Layer 10 of a small transformer language model trained on English Wikipedia (13 layers, counted from 0, width 64).
A neuron's activation on a vector x is GELU(weights . x + bias), where the dot is the dot product.

Input weights of the MLP neurons that the questions are about. A number n stands for (n - 128) times 0.011.
n2 (bias -0.054): 130, 132, 142, 187, 97, 163, 151, 187, 152, 133, 103, 89, 169, 120, 114, 108, 134, 197, 106, 146, 108, 83, 133, 130, 167, 132, 91, 129, 104, 183, 137, 150, 92, 124, 142, 124, 71, 111, 165, 186, 116, 164, 97, 59, 141, 130, 128, 169, 110, 143, 95, 92, 116, 64, 137, 113, 93, 173, 176, 101, 135, 158, 106, 115
n8 (bias -0.057): 155, 84, 158, 139, 138, 118, 134, 105, 106, 135, 170, 119, 118, 143, 141, 130, 103, 127, 170, 129, 120, 109, 135, 145, 142, 57, 67, 157, 169, 101, 127, 124, 94, 148, 108, 124, 140, 112, 150, 172, 122, 112, 157, 100, 106, 101, 77, 89, 91, 182, 145, 119, 116, 106, 154, 104, 127, 152, 156, 103, 149, 122, 128, 151
n13 (bias -0.026): 140, 90, 139, 84, 129, 130, 142, 90, 106, 112, 83, 130, 129, 145, 110, 113, 111, 129, 153, 138, 142, 108, 91, 174, 132, 133, 110, 96, 117, 104, 131, 98, 101, 84, 109, 74, 128, 103, 93, 131, 114, 141, 69, 125, 134, 99, 93, 76, 155, 124, 98, 82, 89, 133, 108, 102, 136, 121, 113, 105, 122, 90, 105, 94
n22 (bias 0.003): 78, 142, 136, 76, 80, 138, 102, 148, 81, 109, 108, 150, 115, 118, 67, 117, 119, 120, 140, 137, 126, 107, 94, 85, 141, 106, 120, 111, 123, 65, 109, 142, 118, 107, 112, 93, 137, 129, 118, 159, 121, 134, 98, 92, 74, 96, 96, 143, 126, 101, 123, 115, 128, 80, 95, 142, 85, 135, 140, 96, 140, 97, 139, 118
n34 (bias -0.147): 171, 150, 102, 62, 133, 113, 107, 103, 127, 79, 93, 143, 64, 157, 83, 60, 153, 145, 160, 134, 124, 146, 72, 83, 160, 188, 111, 150, 165, 156, 156, 139, 157, 128, 174, 148, 102, 90, 124, 116, 145, 128, 143, 111, 104, 91, 62, 118, 138, 118, 148, 134, 173, 75, 185, 151, 169, 162, 105, 91, 129, 107, 115, 193
n35 (bias -0.094): 209, 119, 107, 162, 67, 135, 116, 148, 106, 149, 133, 120, 98, 160, 103, 136, 114, 161, 136, 70, 103, 145, 142, 66, 114, 132, 150, 121, 145, 134, 167, 170, 131, 158, 131, 138, 137, 81, 162, 137, 131, 152, 144, 74, 147, 84, 126, 128, 96, 116, 139, 166, 159, 118, 156, 139, 118, 169, 165, 90, 220, 121, 146, 180
n50 (bias -0.079): 151, 142, 124, 175, 168, 145, 116, 159, 175, 105, 165, 147, 79, 184, 124, 157, 101, 133, 158, 151, 165, 181, 119, 157, 115, 140, 199, 140, 191, 135, 154, 159, 170, 151, 133, 129, 123, 161, 190, 178, 160, 96, 138, 89, 149, 126, 97, 163, 92, 139, 170, 186, 152, 142, 127, 126, 120, 166, 160, 135, 121, 136, 151, 119
n55 (bias -0.132): 130, 101, 129, 88, 165, 112, 120, 142, 121, 153, 130, 170, 121, 144, 118, 143, 133, 114, 137, 148, 162, 91, 87, 196, 162, 87, 123, 51, 102, 116, 119, 132, 39, 151, 105, 166, 124, 86, 118, 133, 135, 128, 123, 125, 169, 193, 148, 99, 118, 106, 149, 136, 110, 137, 159, 93, 156, 158, 116, 151, 76, 116, 149, 96
n71 (bias -0.054): 182, 165, 178, 124, 129, 139, 104, 89, 111, 99, 189, 83, 90, 159, 100, 151, 125, 133, 156, 102, 86, 118, 118, 111, 128, 142, 99, 112, 73, 85, 126, 132, 150, 130, 77, 93, 82, 75, 113, 116, 108, 157, 182, 152, 146, 113, 158, 110, 150, 121, 112, 106, 113, 127, 95, 68, 129, 134, 112, 108, 113, 153, 166, 150
n99 (bias -0.061): 133, 108, 194, 80, 111, 128, 125, 108, 175, 97, 113, 105, 127, 98, 95, 101, 124, 125, 144, 142, 141, 143, 137, 133, 123, 128, 144, 131, 132, 118, 97, 134, 114, 141, 165, 141, 135, 138, 133, 129, 162, 83, 74, 143, 122, 166, 108, 171, 77, 120, 119, 116, 172, 142, 138, 160, 135, 159, 139, 135, 131, 80, 150, 152
n110 (bias -0.043): 125, 88, 147, 116, 107, 171, 97, 130, 124, 96, 161, 132, 107, 126, 136, 107, 139, 130, 110, 73, 124, 225, 78, 143, 130, 157, 132, 78, 127, 107, 112, 120, 137, 126, 127, 165, 104, 109, 159, 134, 204, 66, 128, 99, 97, 159, 115, 113, 86, 146, 41, 129, 151, 116, 153, 109, 170, 131, 62, 112, 138, 182, 85, 111
n137 (bias -0.082): 131, 110, 145, 173, 137, 119, 152, 112, 100, 186, 127, 190, 175, 137, 90, 124, 139, 103, 93, 110, 102, 205, 154, 103, 167, 117, 122, 79, 144, 150, 103, 141, 175, 134, 94, 143, 120, 147, 175, 110, 155, 127, 172, 85, 166, 139, 130, 166, 136, 144, 145, 134, 133, 99, 129, 100, 135, 143, 176, 122, 128, 102, 165, 142
n138 (bias -0.144): 120, 102, 150, 99, 177, 137, 139, 101, 134, 108, 138, 162, 53, 83, 95, 81, 147, 104, 121, 143, 102, 76, 101, 107, 124, 163, 136, 140, 107, 107, 148, 188, 110, 146, 196, 136, 133, 104, 142, 104, 134, 165, 106, 84, 155, 100, 195, 34, 134, 122, 145, 110, 94, 98, 99, 146, 125, 133, 83, 172, 82, 172, 109, 186
n143 (bias -0.109): 148, 149, 147, 137, 121, 125, 112, 140, 126, 105, 137, 155, 151, 227, 105, 134, 173, 113, 116, 118, 149, 125, 108, 103, 163, 149, 99, 77, 126, 160, 166, 147, 103, 175, 146, 103, 129, 124, 135, 154, 148, 144, 178, 112, 189, 135, 157, 139, 128, 94, 163, 49, 120, 155, 125, 179, 149, 165, 168, 164, 177, 158, 162, 146
n147 (bias -0.111): 160, 131, 146, 119, 177, 157, 137, 168, 158, 148, 96, 117, 130, 157, 155, 130, 175, 122, 84, 103, 132, 133, 110, 105, 94, 131, 92, 112, 180, 173, 175, 220, 103, 131, 84, 164, 113, 200, 166, 137, 158, 164, 109, 113, 161, 65, 120, 149, 193, 117, 105, 120, 142, 135, 146, 169, 125, 216, 155, 119, 126, 119, 144, 122
n155 (bias -0.100): 130, 103, 152, 110, 111, 143, 86, 115, 155, 148, 148, 154, 162, 77, 62, 190, 77, 154, 160, 92, 125, 144, 120, 94, 166, 176, 75, 120, 140, 126, 143, 144, 101, 141, 124, 127, 102, 141, 96, 66, 134, 66, 150, 66, 178, 127, 136, 101, 134, 185, 114, 108, 132, 118, 131, 135, 165, 133, 86, 89, 123, 66, 141, 156
n158 (bias -0.058): 158, 86, 114, 192, 95, 160, 162, 124, 57, 112, 118, 122, 137, 138, 171, 174, 120, 169, 139, 155, 163, 104, 121, 111, 97, 107, 122, 87, 166, 103, 116, 138, 139, 157, 170, 141, 140, 133, 151, 74, 151, 115, 112, 75, 119, 85, 189, 76, 64, 166, 127, 124, 154, 153, 113, 133, 107, 135, 172, 104, 126, 128, 182, 131
n166 (bias -0.057): 120, 79, 151, 181, 144, 109, 129, 102, 162, 135, 67, 109, 175, 80, 102, 125, 149, 86, 135, 96, 145, 52, 122, 156, 150, 98, 81, 58, 70, 112, 132, 110, 97, 125, 144, 86, 105, 103, 143, 171, 93, 125, 116, 103, 63, 103, 150, 148, 80, 172, 68, 131, 204, 94, 103, 119, 128, 113, 102, 88, 109, 52, 129, 134
n171 (bias -0.090): 143, 112, 186, 118, 113, 119, 92, 155, 82, 149, 147, 152, 141, 134, 87, 128, 83, 123, 134, 141, 93, 156, 97, 114, 69, 155, 66, 73, 177, 152, 105, 122, 147, 171, 122, 119, 120, 116, 148, 156, 132, 148, 115, 101, 142, 161, 126, 143, 127, 178, 147, 174, 149, 93, 101, 35, 105, 118, 155, 116, 162, 80, 182, 134
n175 (bias -0.118): 126, 112, 150, 111, 147, 103, 82, 172, 171, 85, 133, 159, 174, 106, 136, 62, 150, 164, 149, 153, 114, 159, 139, 134, 155, 72, 97, 87, 144, 112, 124, 134, 139, 154, 105, 141, 115, 173, 137, 114, 58, 245, 38, 111, 91, 93, 117, 119, 104, 98, 107, 154, 181, 118, 90, 98, 113, 115, 141, 103, 129, 103, 120, 86
n187 (bias -0.116): 165, 120, 128, 116, 117, 174, 86, 148, 161, 77, 119, 183, 114, 118, 169, 128, 139, 142, 144, 145, 126, 112, 50, 133, 145, 150, 152, 107, 156, 134, 168, 144, 86, 135, 156, 144, 107, 103, 100, 164, 174, 120, 57, 70, 111, 75, 186, 88, 118, 127, 164, 106, 126, 129, 150, 177, 121, 167, 170, 109, 157, 143, 94, 132
n209 (bias -0.074): 145, 91, 134, 123, 115, 126, 125, 109, 149, 132, 124, 136, 123, 125, 156, 98, 135, 166, 123, 145, 132, 110, 130, 163, 177, 139, 143, 152, 123, 140, 131, 121, 127, 162, 132, 102, 144, 107, 109, 148, 113, 146, 135, 149, 177, 120, 114, 139, 122, 151, 105, 132, 142, 123, 81, 167, 99, 147, 118, 126, 151, 84, 135, 115
n220 (bias -0.126): 100, 122, 147, 148, 121, 175, 165, 125, 112, 144, 165, 128, 142, 81, 93, 141, 181, 174, 183, 174, 61, 139, 172, 172, 131, 161, 151, 174, 83, 139, 137, 129, 153, 119, 83, 153, 112, 122, 121, 142, 143, 50, 183, 129, 120, 127, 114, 66, 138, 83, 156, 79, 125, 206, 153, 198, 187, 148, 131, 116, 83, 109, 128, 145
n239 (bias -0.140): 125, 87, 159, 130, 139, 160, 129, 98, 111, 141, 119, 113, 131, 135, 116, 171, 125, 128, 143, 140, 145, 142, 139, 160, 173, 114, 182, 126, 150, 171, 151, 132, 123, 171, 153, 80, 131, 149, 164, 115, 105, 149, 167, 104, 181, 88, 80, 163, 107, 138, 116, 61, 239, 116, 113, 142, 155, 174, 67, 180, 117, 103, 146, 150
n242 (bias -0.075): 94, 109, 122, 116, 154, 136, 158, 138, 132, 126, 102, 99, 155, 64, 102, 173, 102, 167, 162, 110, 110, 198, 126, 143, 126, 139, 137, 162, 112, 119, 162, 139, 94, 131, 86, 140, 159, 99, 166, 90, 83, 117, 169, 108, 121, 108, 106, 117, 109, 86, 137, 119, 157, 169, 47, 115, 134, 119, 156, 127, 150, 83, 145, 164
n245 (bias -0.127): 101, 105, 146, 179, 86, 167, 146, 88, 120, 105, 93, 115, 129, 126, 131, 107, 114, 156, 136, 175, 100, 107, 122, 157, 96, 141, 132, 88, 146, 88, 115, 101, 139, 212, 102, 173, 71, 111, 102, 163, 154, 187, 82, 159, 116, 97, 155, 134, 105, 118, 123, 118, 191, 113, 134, 119, 157, 204, 59, 103, 140, 94, 161, 166
n251 (bias -0.070): 130, 138, 148, 167, 157, 131, 128, 152, 150, 116, 151, 172, 133, 106, 98, 157, 135, 144, 154, 97, 106, 155, 112, 160, 175, 181, 127, 150, 131, 115, 139, 105, 127, 91, 92, 123, 104, 119, 196, 140, 118, 131, 129, 131, 152, 129, 137, 107, 178, 125, 119, 142, 140, 119, 112, 40, 124, 153, 125, 167, 167, 115, 165, 152

Each question shows a token from some text and the vector x that enters the MLP there. A number n stands for (n - 128) times 0.038.

"ter": 120, 144, 117, 126, 119, 71, 146, 152, 139, 113, 112, 122, 103, 126, 146, 121, 73, 70, 114, 114, 159, 131, 145, 135, 99, 154, 133, 191, 106, 184, 126, 127, 159, 110, 76, 129, 143, 115, 139, 136, 127, 113, 101, 139, 124, 147, 132, 137, 121, 132, 170, 133, 125, 139, 152, 122, 99, 77, 145, 137, 138, 128, 135, 81
Which of these neurons fires most? n50

" to": 95, 130, 118, 113, 106, 131, 171, 128, 136, 120, 125, 123, 102, 125, 146, 132, 36, 94, 109, 116, 131, 135, 156, 125, 142, 98, 129, 123, 128, 144, 141, 118, 155, 135, 107, 126, 132, 128, 97, 116, 111, 143, 132, 131, 96, 122, 144, 142, 153, 120, 131, 128, 147, 162, 157, 144, 124, 129, 76, 147, 145, 154, 123, 133
The two highest activations, in order: n245, n239

" 18": 113, 141, 128, 146, 87, 157, 154, 129, 143, 110, 150, 127, 103, 121, 134, 129, 50, 100, 118, 90, 132, 134, 144, 114, 145, 101, 97, 149, 127, 131, 131, 87, 152, 140, 116, 127, 135, 130, 113, 102, 77, 133, 127, 111, 130, 136, 146, 164, 129, 135, 140, 110, 123, 125, 167, 192, 121, 122, 139, 121, 147, 150, 122, 104
Which of these neurons fires most? n35

"co": 118, 142, 126, 144, 100, 115, 154, 90, 128, 105, 110, 118, 100, 133, 170, 105, 87, 78, 88, 107, 149, 139, 142, 112, 138, 93, 114, 166, 150, 145, 141, 133, 148, 117, 100, 135, 141, 126, 99, 145, 122, 176, 101, 130, 97, 138, 123, 133, 153, 117, 146, 96, 128, 158, 165, 141, 95, 111, 139, 138, 112, 166, 145, 123
The two highest activations, in order: n147, n8

" ": 123, 187, 136, 94, 80, 114, 182, 122, 140, 119, 137, 117, 110, 111, 124, 115, 44, 102, 109, 109, 141, 126, 129, 126, 134, 118, 122, 140, 110, 148, 134, 55, 166, 133, 113, 126, 114, 130, 126, 125, 104, 143, 126, 122, 130, 140, 140, 136, 136, 131, 123, 110, 136, 127, 159, 143, 117, 137, 135, 144, 131, 172, 135, 136
The most active neuron and its activation: n71, at about 1.6

" At": 98, 145, 111, 114, 103, 113, 152, 132, 131, 118, 131, 122, 107, 102, 177, 127, 58, 83, 104, 145, 149, 168, 158, 169, 136, 113, 114, 131, 129, 154, 161, 107, 165, 106, 123, 129, 129, 134, 130, 108, 103, 154, 126, 123, 122, 132, 150, 150, 138, 108, 108, 97, 135, 146, 152, 114, 108, 147, 82, 128, 138, 141, 127, 114
Which three neurons fire most, strongest first? n239, n175, n245

"g": 129, 129, 125, 122, 143, 87, 122, 114, 105, 122, 154, 131, 142, 104, 130, 129, 113, 94, 136, 101, 195, 142, 144, 126, 147, 131, 106, 155, 128, 138, 140, 67, 136, 103, 84, 100, 123, 121, 106, 122, 111, 102, 108, 154, 109, 132, 137, 142, 128, 142, 192, 137, 104, 126, 173, 146, 47, 141, 148, 148, 161, 147, 115, 116
Which of these neurons fires most? n8

" his": 114, 123, 115, 128, 94, 120, 147, 140, 153, 121, 132, 137, 117, 100, 144, 143, 29, 90, 104, 109, 161, 140, 120, 148, 145, 120, 109, 126, 115, 165, 141, 103, 161, 135, 121, 128, 124, 114, 121, 117, 110, 138, 120, 140, 115, 132, 138, 127, 134, 112, 128, 109, 125, 148, 205, 161, 132, 133, 91, 132, 124, 127, 138, 131
The two highest activations, in order: n155, n245

"ing": 109, 143, 117, 109, 107, 112, 135, 126, 110, 117, 128, 121, 93, 117, 162, 117, 54, 96, 121, 135, 166, 135, 134, 136, 148, 120, 121, 135, 143, 142, 127, 126, 127, 152, 133, 138, 143, 129, 116, 120, 98, 125, 127, 113, 103, 126, 148, 135, 153, 120, 125, 114, 140, 172, 209, 123, 124, 106, 101, 159, 139, 160, 111, 76
Which of these neurons fires most? n55

"ed": 105, 141, 124, 113, 93, 148, 133, 136, 115, 129, 133, 124, 135, 115, 143, 136, 49, 68, 123, 112, 163, 129, 141, 137, 133, 107, 147, 134, 142, 142, 144, 113, 146, 138, 127, 124, 129, 135, 126, 101, 106, 130, 115, 118, 90, 117, 131, 155, 130, 107, 132, 109, 115, 156, 193, 157, 94, 145, 107, 162, 157, 163, 135, 81
Which of these neurons fires most? n239

"s": 107, 102, 136, 107, 118, 99, 146, 122, 146, 134, 116, 112, 104, 117, 147, 110, 12, 99, 104, 127, 184, 136, 142, 141, 130, 132, 151, 146, 129, 140, 143, 108, 150, 113, 120, 126, 131, 135, 123, 107, 103, 134, 122, 125, 120, 153, 153, 152, 123, 116, 115, 113, 127, 136, 163, 174, 110, 104, 117, 156, 151, 159, 126, 115
Which three neurons fire most, strongest first? n99, n239, n209

" S": 119, 160, 136, 110, 109, 82, 178, 112, 145, 120, 133, 137, 128, 103, 158, 145, 43, 68, 89, 93, 156, 134, 133, 134, 134, 154, 116, 156, 127, 144, 122, 84, 158, 99, 116, 95, 137, 158, 123, 131, 132, 129, 121, 122, 108, 131, 146, 120, 129, 121, 131, 124, 115, 131, 146, 142, 111, 98, 121, 138, 173, 137, 142, 137
The most active neuron and its activation: n251, at about 0.61

" pro": 100, 142, 106, 131, 109, 135, 156, 142, 149, 121, 119, 117, 118, 111, 149, 127, 69, 64, 76, 119, 170, 108, 130, 134, 117, 118, 115, 164, 102, 171, 122, 110, 167, 104, 102, 135, 121, 136, 138, 135, 123, 144, 121, 139, 100, 128, 184, 139, 116, 106, 140, 120, 128, 126, 182, 130, 103, 138, 130, 141, 123, 140, 146, 127
Which of these neurons fires most? n2

"et": 107, 127, 134, 96, 107, 130, 135, 114, 104, 114, 126, 117, 122, 90, 157, 105, 66, 41, 129, 144, 150, 101, 139, 139, 100, 135, 147, 144, 115, 156, 141, 154, 148, 137, 124, 131, 126, 132, 112, 127, 124, 148, 111, 117, 126, 149, 150, 140, 144, 116, 147, 106, 87, 125, 176, 134, 144, 74, 155, 166, 167, 157, 131, 116
The most active neuron and its activation: n138, at about 2.7

" that": 87, 130, 119, 106, 95, 116, 156, 122, 145, 122, 127, 111, 83, 124, 174, 135, 64, 125, 107, 116, 162, 131, 112, 128, 126, 128, 120, 137, 136, 144, 131, 101, 174, 136, 122, 132, 117, 126, 102, 112, 105, 135, 126, 107, 138, 113, 149, 155, 144, 142, 124, 97, 128, 163, 191, 157, 123, 128, 110, 127, 147, 144, 103, 111
Which of these neurons fires most? n187

"com": 119, 132, 109, 128, 110, 98, 113, 83, 125, 130, 104, 121, 83, 110, 152, 149, 76, 70, 80, 121, 177, 114, 114, 120, 105, 99, 135, 151, 113, 170, 150, 137, 149, 140, 118, 117, 146, 137, 116, 163, 116, 170, 105, 112, 120, 159, 138, 158, 148, 131, 141, 125, 127, 125, 175, 155, 116, 153, 138, 133, 128, 152, 118, 110
Which of these neurons fires most? n147

" form": 123, 129, 109, 118, 117, 126, 155, 154, 130, 120, 95, 91, 106, 101, 130, 124, 38, 92, 85, 115, 169, 130, 134, 119, 121, 118, 125, 162, 131, 148, 130, 115, 161, 146, 95, 113, 126, 145, 132, 150, 127, 133, 135, 118, 118, 155, 149, 159, 137, 100, 149, 98, 130, 138, 202, 126, 123, 110, 118, 143, 152, 136, 112, 121
Which three neurons fire most, strongest first? n2, n50, n99

"vi": 102, 152, 114, 111, 98, 105, 147, 130, 131, 105, 139, 127, 112, 84, 134, 119, 111, 121, 114, 103, 107, 147, 167, 109, 132, 97, 129, 134, 124, 149, 134, 124, 163, 143, 92, 130, 103, 134, 97, 164, 121, 171, 113, 120, 116, 129, 136, 168, 125, 115, 159, 88, 117, 144, 156, 135, 119, 95, 112, 122, 154, 186, 115, 151
Which of these neurons fires most? n175

" which": 104, 92, 114, 107, 92, 115, 138, 125, 127, 127, 114, 122, 97, 128, 162, 136, 49, 130, 107, 112, 161, 115, 107, 150, 146, 112, 145, 143, 136, 155, 127, 112, 183, 133, 113, 120, 139, 109, 115, 126, 114, 138, 138, 136, 148, 129, 124, 145, 150, 131, 130, 110, 118, 154, 201, 158, 90, 139, 111, 128, 130, 138, 108, 102
Which of these neurons fires most? n209

" of": 73, 127, 123, 112, 106, 144, 159, 138, 139, 133, 140, 132, 109, 120, 143, 135, 37, 101, 117, 118, 170, 128, 159, 129, 138, 119, 136, 130, 133, 139, 125, 98, 160, 110, 91, 127, 132, 147, 116, 127, 127, 142, 130, 121, 109, 116, 122, 155, 138, 128, 114, 120, 133, 154, 194, 123, 125, 119, 104, 121, 147, 142, 122, 107
The most active neuron and its activation: n110, at about 1

"ol": 102, 148, 136, 144, 92, 101, 147, 132, 101, 138, 129, 128, 130, 117, 156, 134, 102, 115, 108, 118, 185, 124, 162, 126, 152, 144, 141, 129, 108, 123, 138, 107, 168, 104, 107, 148, 111, 140, 126, 141, 114, 129, 96, 100, 83, 131, 123, 159, 130, 117, 147, 82, 100, 139, 201, 118, 94, 94, 141, 151, 145, 158, 117, 105
The most active neuron and its activation: n2, at about 2.3

"en": 109, 164, 108, 129, 91, 113, 160, 133, 125, 110, 161, 140, 112, 111, 136, 148, 83, 92, 84, 93, 167, 129, 175, 132, 99, 112, 119, 116, 111, 127, 126, 138, 139, 105, 103, 113, 139, 127, 121, 130, 112, 120, 114, 115, 155, 151, 123, 119, 136, 111, 158, 95, 126, 145, 170, 164, 111, 102, 118, 152, 148, 193, 128, 143
The most active neuron and its activation: n143, at about 2.2

" ex": 102, 156, 120, 137, 91, 122, 132, 114, 149, 135, 117, 124, 109, 106, 166, 139, 56, 65, 100, 116, 150, 132, 115, 121, 120, 105, 128, 159, 112, 137, 140, 114, 171, 101, 112, 127, 107, 144, 117, 147, 100, 123, 125, 130, 100, 116, 151, 152, 172, 99, 135, 113, 128, 135, 169, 148, 144, 144, 123, 113, 140, 165, 124, 145
Which of these neurons fires most? n147

" T": 122, 152, 136, 117, 108, 110, 189, 139, 138, 111, 117, 130, 117, 100, 149, 127, 72, 65, 113, 100, 140, 142, 125, 153, 130, 129, 102, 183, 138, 154, 126, 85, 142, 112, 100, 114, 142, 142, 124, 115, 108, 136, 113, 144, 124, 147, 131, 96, 156, 127, 134, 118, 121, 136, 138, 128, 98, 57, 116, 137, 187, 147, 138, 122
Which of these neurons fires most? n251

"op": 106, 150, 126, 103, 135, 130, 117, 146, 126, 133, 116, 91, 112, 86, 163, 134, 75, 83, 114, 129, 178, 131, 128, 158, 94, 132, 129, 146, 132, 118, 139, 121, 174, 97, 100, 130, 135, 141, 119, 116, 107, 151, 116, 110, 124, 125, 122, 168, 172, 115, 133, 78, 113, 134, 187, 148, 130, 128, 129, 118, 158, 157, 129, 95
The most active neuron and its activation: n147, at about 2.6

"ti": 149, 212, 95, 144, 115, 49, 111, 158, 148, 134, 119, 122, 97, 99, 159, 125, 88, 72, 96, 113, 172, 139, 157, 115, 139, 132, 120, 140, 130, 131, 121, 98, 141, 145, 110, 136, 133, 104, 117, 119, 127, 138, 109, 123, 136, 142, 120, 118, 138, 151, 167, 129, 138, 142, 170, 119, 90, 81, 126, 135, 134, 135, 125, 97
Which of these neurons fires most? n50

"old": 109, 119, 130, 101, 71, 109, 161, 147, 147, 123, 128, 142, 98, 94, 144, 140, 73, 88, 111, 97, 157, 129, 148, 150, 104, 134, 138, 140, 117, 143, 146, 125, 168, 113, 100, 136, 113, 132, 108, 122, 112, 134, 126, 121, 123, 149, 118, 123, 147, 133, 163, 83, 114, 148, 192, 149, 146, 112, 113, 151, 153, 139, 122, 89
Which of these neurons fires most? n220

" imp": 125, 164, 114, 112, 106, 134, 156, 132, 130, 121, 133, 113, 122, 96, 128, 171, 53, 91, 120, 99, 173, 132, 120, 151, 112, 102, 124, 158, 121, 154, 144, 103, 177, 123, 92, 113, 107, 137, 143, 114, 107, 121, 124, 116, 98, 138, 130, 127, 147, 114, 160, 93, 119, 139, 161, 126, 128, 107, 121, 132, 128, 169, 146, 140
The two highest activations, in order: n242, n71

" And": 105, 127, 98, 105, 98, 105, 157, 141, 140, 118, 114, 99, 115, 98, 187, 154, 61, 97, 130, 102, 125, 130, 153, 132, 160, 119, 118, 149, 138, 163, 135, 100, 141, 126, 85, 114, 138, 105, 116, 137, 135, 147, 136, 130, 141, 145, 138, 115, 149, 112, 140, 121, 142, 150, 147, 136, 104, 69, 116, 159, 176, 141, 104, 105
The two highest activations, in order: n242, n209

"78": 117, 134, 145, 128, 88, 109, 142, 120, 138, 113, 131, 127, 122, 106, 126, 116, 58, 100, 109, 104, 145, 111, 142, 156, 133, 121, 135, 157, 128, 162, 142, 101, 163, 133, 110, 140, 132, 149, 89, 98, 91, 114, 129, 116, 121, 132, 152, 159, 135, 145, 157, 102, 119, 126, 148, 177, 112, 132, 99, 150, 152, 151, 130, 77
Which three neurons fire most, strongest first? n209, n155, n239

"M": 135, 161, 142, 133, 117, 89, 166, 122, 116, 121, 140, 119, 97, 101, 152, 143, 82, 76, 143, 59, 179, 110, 139, 136, 143, 123, 103, 154, 124, 125, 135, 96, 140, 119, 92, 131, 120, 148, 102, 146, 117, 177, 151, 119, 131, 143, 131, 115, 136, 122, 150, 111, 85, 139, 150, 148, 123, 78, 110, 125, 153, 152, 131, 118
Which of these neurons fires most? n71

"ly": 112, 107, 127, 115, 113, 63, 141, 136, 137, 107, 133, 139, 112, 119, 161, 117, 41, 71, 87, 117, 130, 133, 96, 120, 128, 100, 139, 134, 130, 140, 135, 114, 163, 127, 117, 146, 133, 122, 123, 128, 131, 134, 121, 150, 101, 133, 137, 140, 123, 139, 151, 132, 135, 147, 181, 177, 104, 121, 117, 161, 141, 160, 129, 100
The two highest activations, in order: n110, n187

"for": 117, 162, 111, 117, 88, 106, 124, 138, 122, 136, 125, 127, 120, 133, 111, 140, 84, 106, 103, 133, 138, 139, 168, 130, 120, 101, 119, 130, 140, 148, 147, 94, 147, 123, 97, 117, 139, 139, 84, 137, 102, 126, 117, 120, 92, 115, 102, 140, 130, 115, 180, 94, 144, 148, 202, 144, 113, 128, 127, 129, 157, 174, 101, 152
Which of these neurons fires most? n35

" f": 143, 145, 126, 145, 86, 128, 155, 121, 135, 105, 121, 95, 104, 112, 130, 141, 39, 111, 112, 114, 154, 135, 115, 147, 121, 143, 116, 152, 113, 148, 137, 55, 158, 121, 83, 121, 119, 142, 127, 129, 120, 156, 127, 135, 133, 141, 130, 119, 129, 110, 147, 88, 135, 149, 157, 126, 127, 91, 111, 146, 154, 162, 144, 146
Which three neurons fire most, strongest first? n71, n245, n251

"h": 112, 130, 141, 94, 112, 96, 108, 106, 137, 105, 133, 128, 146, 97, 160, 119, 74, 92, 120, 125, 169, 131, 149, 137, 155, 155, 119, 128, 104, 163, 134, 45, 133, 134, 93, 145, 139, 144, 115, 135, 118, 127, 102, 131, 133, 144, 132, 153, 140, 127, 154, 153, 116, 154, 145, 148, 69, 66, 129, 151, 172, 138, 115, 110
Which three neurons fire most, strongest first? n209, n175, n99

" her": 129, 123, 114, 132, 92, 124, 151, 130, 148, 105, 118, 143, 114, 99, 146, 151, 37, 82, 94, 115, 170, 139, 119, 159, 145, 113, 117, 129, 107, 155, 136, 98, 148, 145, 119, 129, 128, 120, 138, 100, 111, 139, 111, 136, 106, 131, 145, 115, 131, 119, 146, 115, 122, 153, 204, 163, 114, 131, 105, 138, 134, 139, 119, 130
The most active neuron and its activation: n187, at about 1.5

"we": 126, 141, 118, 129, 77, 116, 141, 149, 135, 122, 137, 129, 116, 149, 156, 105, 80, 103, 98, 80, 158, 131, 106, 123, 111, 107, 117, 109, 114, 140, 143, 108, 163, 127, 99, 151, 157, 128, 94, 125, 107, 170, 129, 155, 131, 137, 132, 129, 137, 128, 152, 84, 150, 140, 191, 129, 88, 74, 126, 149, 133, 134, 152, 104
The most active neuron and its activation: n143, at about 1.4

"ni": 124, 173, 99, 117, 110, 73, 121, 152, 146, 124, 117, 137, 77, 118, 163, 100, 100, 106, 101, 112, 150, 156, 156, 96, 157, 136, 114, 165, 138, 113, 120, 91, 166, 126, 116, 125, 145, 102, 94, 127, 111, 138, 131, 118, 128, 155, 134, 146, 149, 149, 143, 99, 149, 125, 175, 133, 68, 111, 116, 104, 146, 146, 107, 138
Which of these neurons fires most? n34

"ff": 126, 143, 122, 113, 110, 69, 153, 121, 128, 91, 98, 102, 71, 128, 179, 121, 98, 105, 127, 106, 165, 155, 124, 109, 125, 138, 109, 152, 119, 149, 132, 105, 154, 106, 69, 136, 105, 148, 123, 138, 126, 133, 138, 108, 130, 146, 148, 132, 134, 111, 157, 113, 137, 147, 146, 118, 138, 127, 150, 138, 162, 179, 119, 93
Which of these neurons fires most? n143

" with": 77, 113, 122, 110, 106, 109, 159, 134, 131, 121, 114, 124, 116, 101, 155, 132, 49, 98, 110, 129, 148, 127, 145, 139, 135, 121, 132, 127, 137, 169, 144, 103, 173, 132, 99, 139, 131, 133, 117, 120, 106, 147, 137, 132, 98, 106, 158, 130, 149, 128, 131, 114, 134, 153, 155, 132, 144, 154, 95, 118, 150, 130, 122, 112
Which of these neurons fires most? n245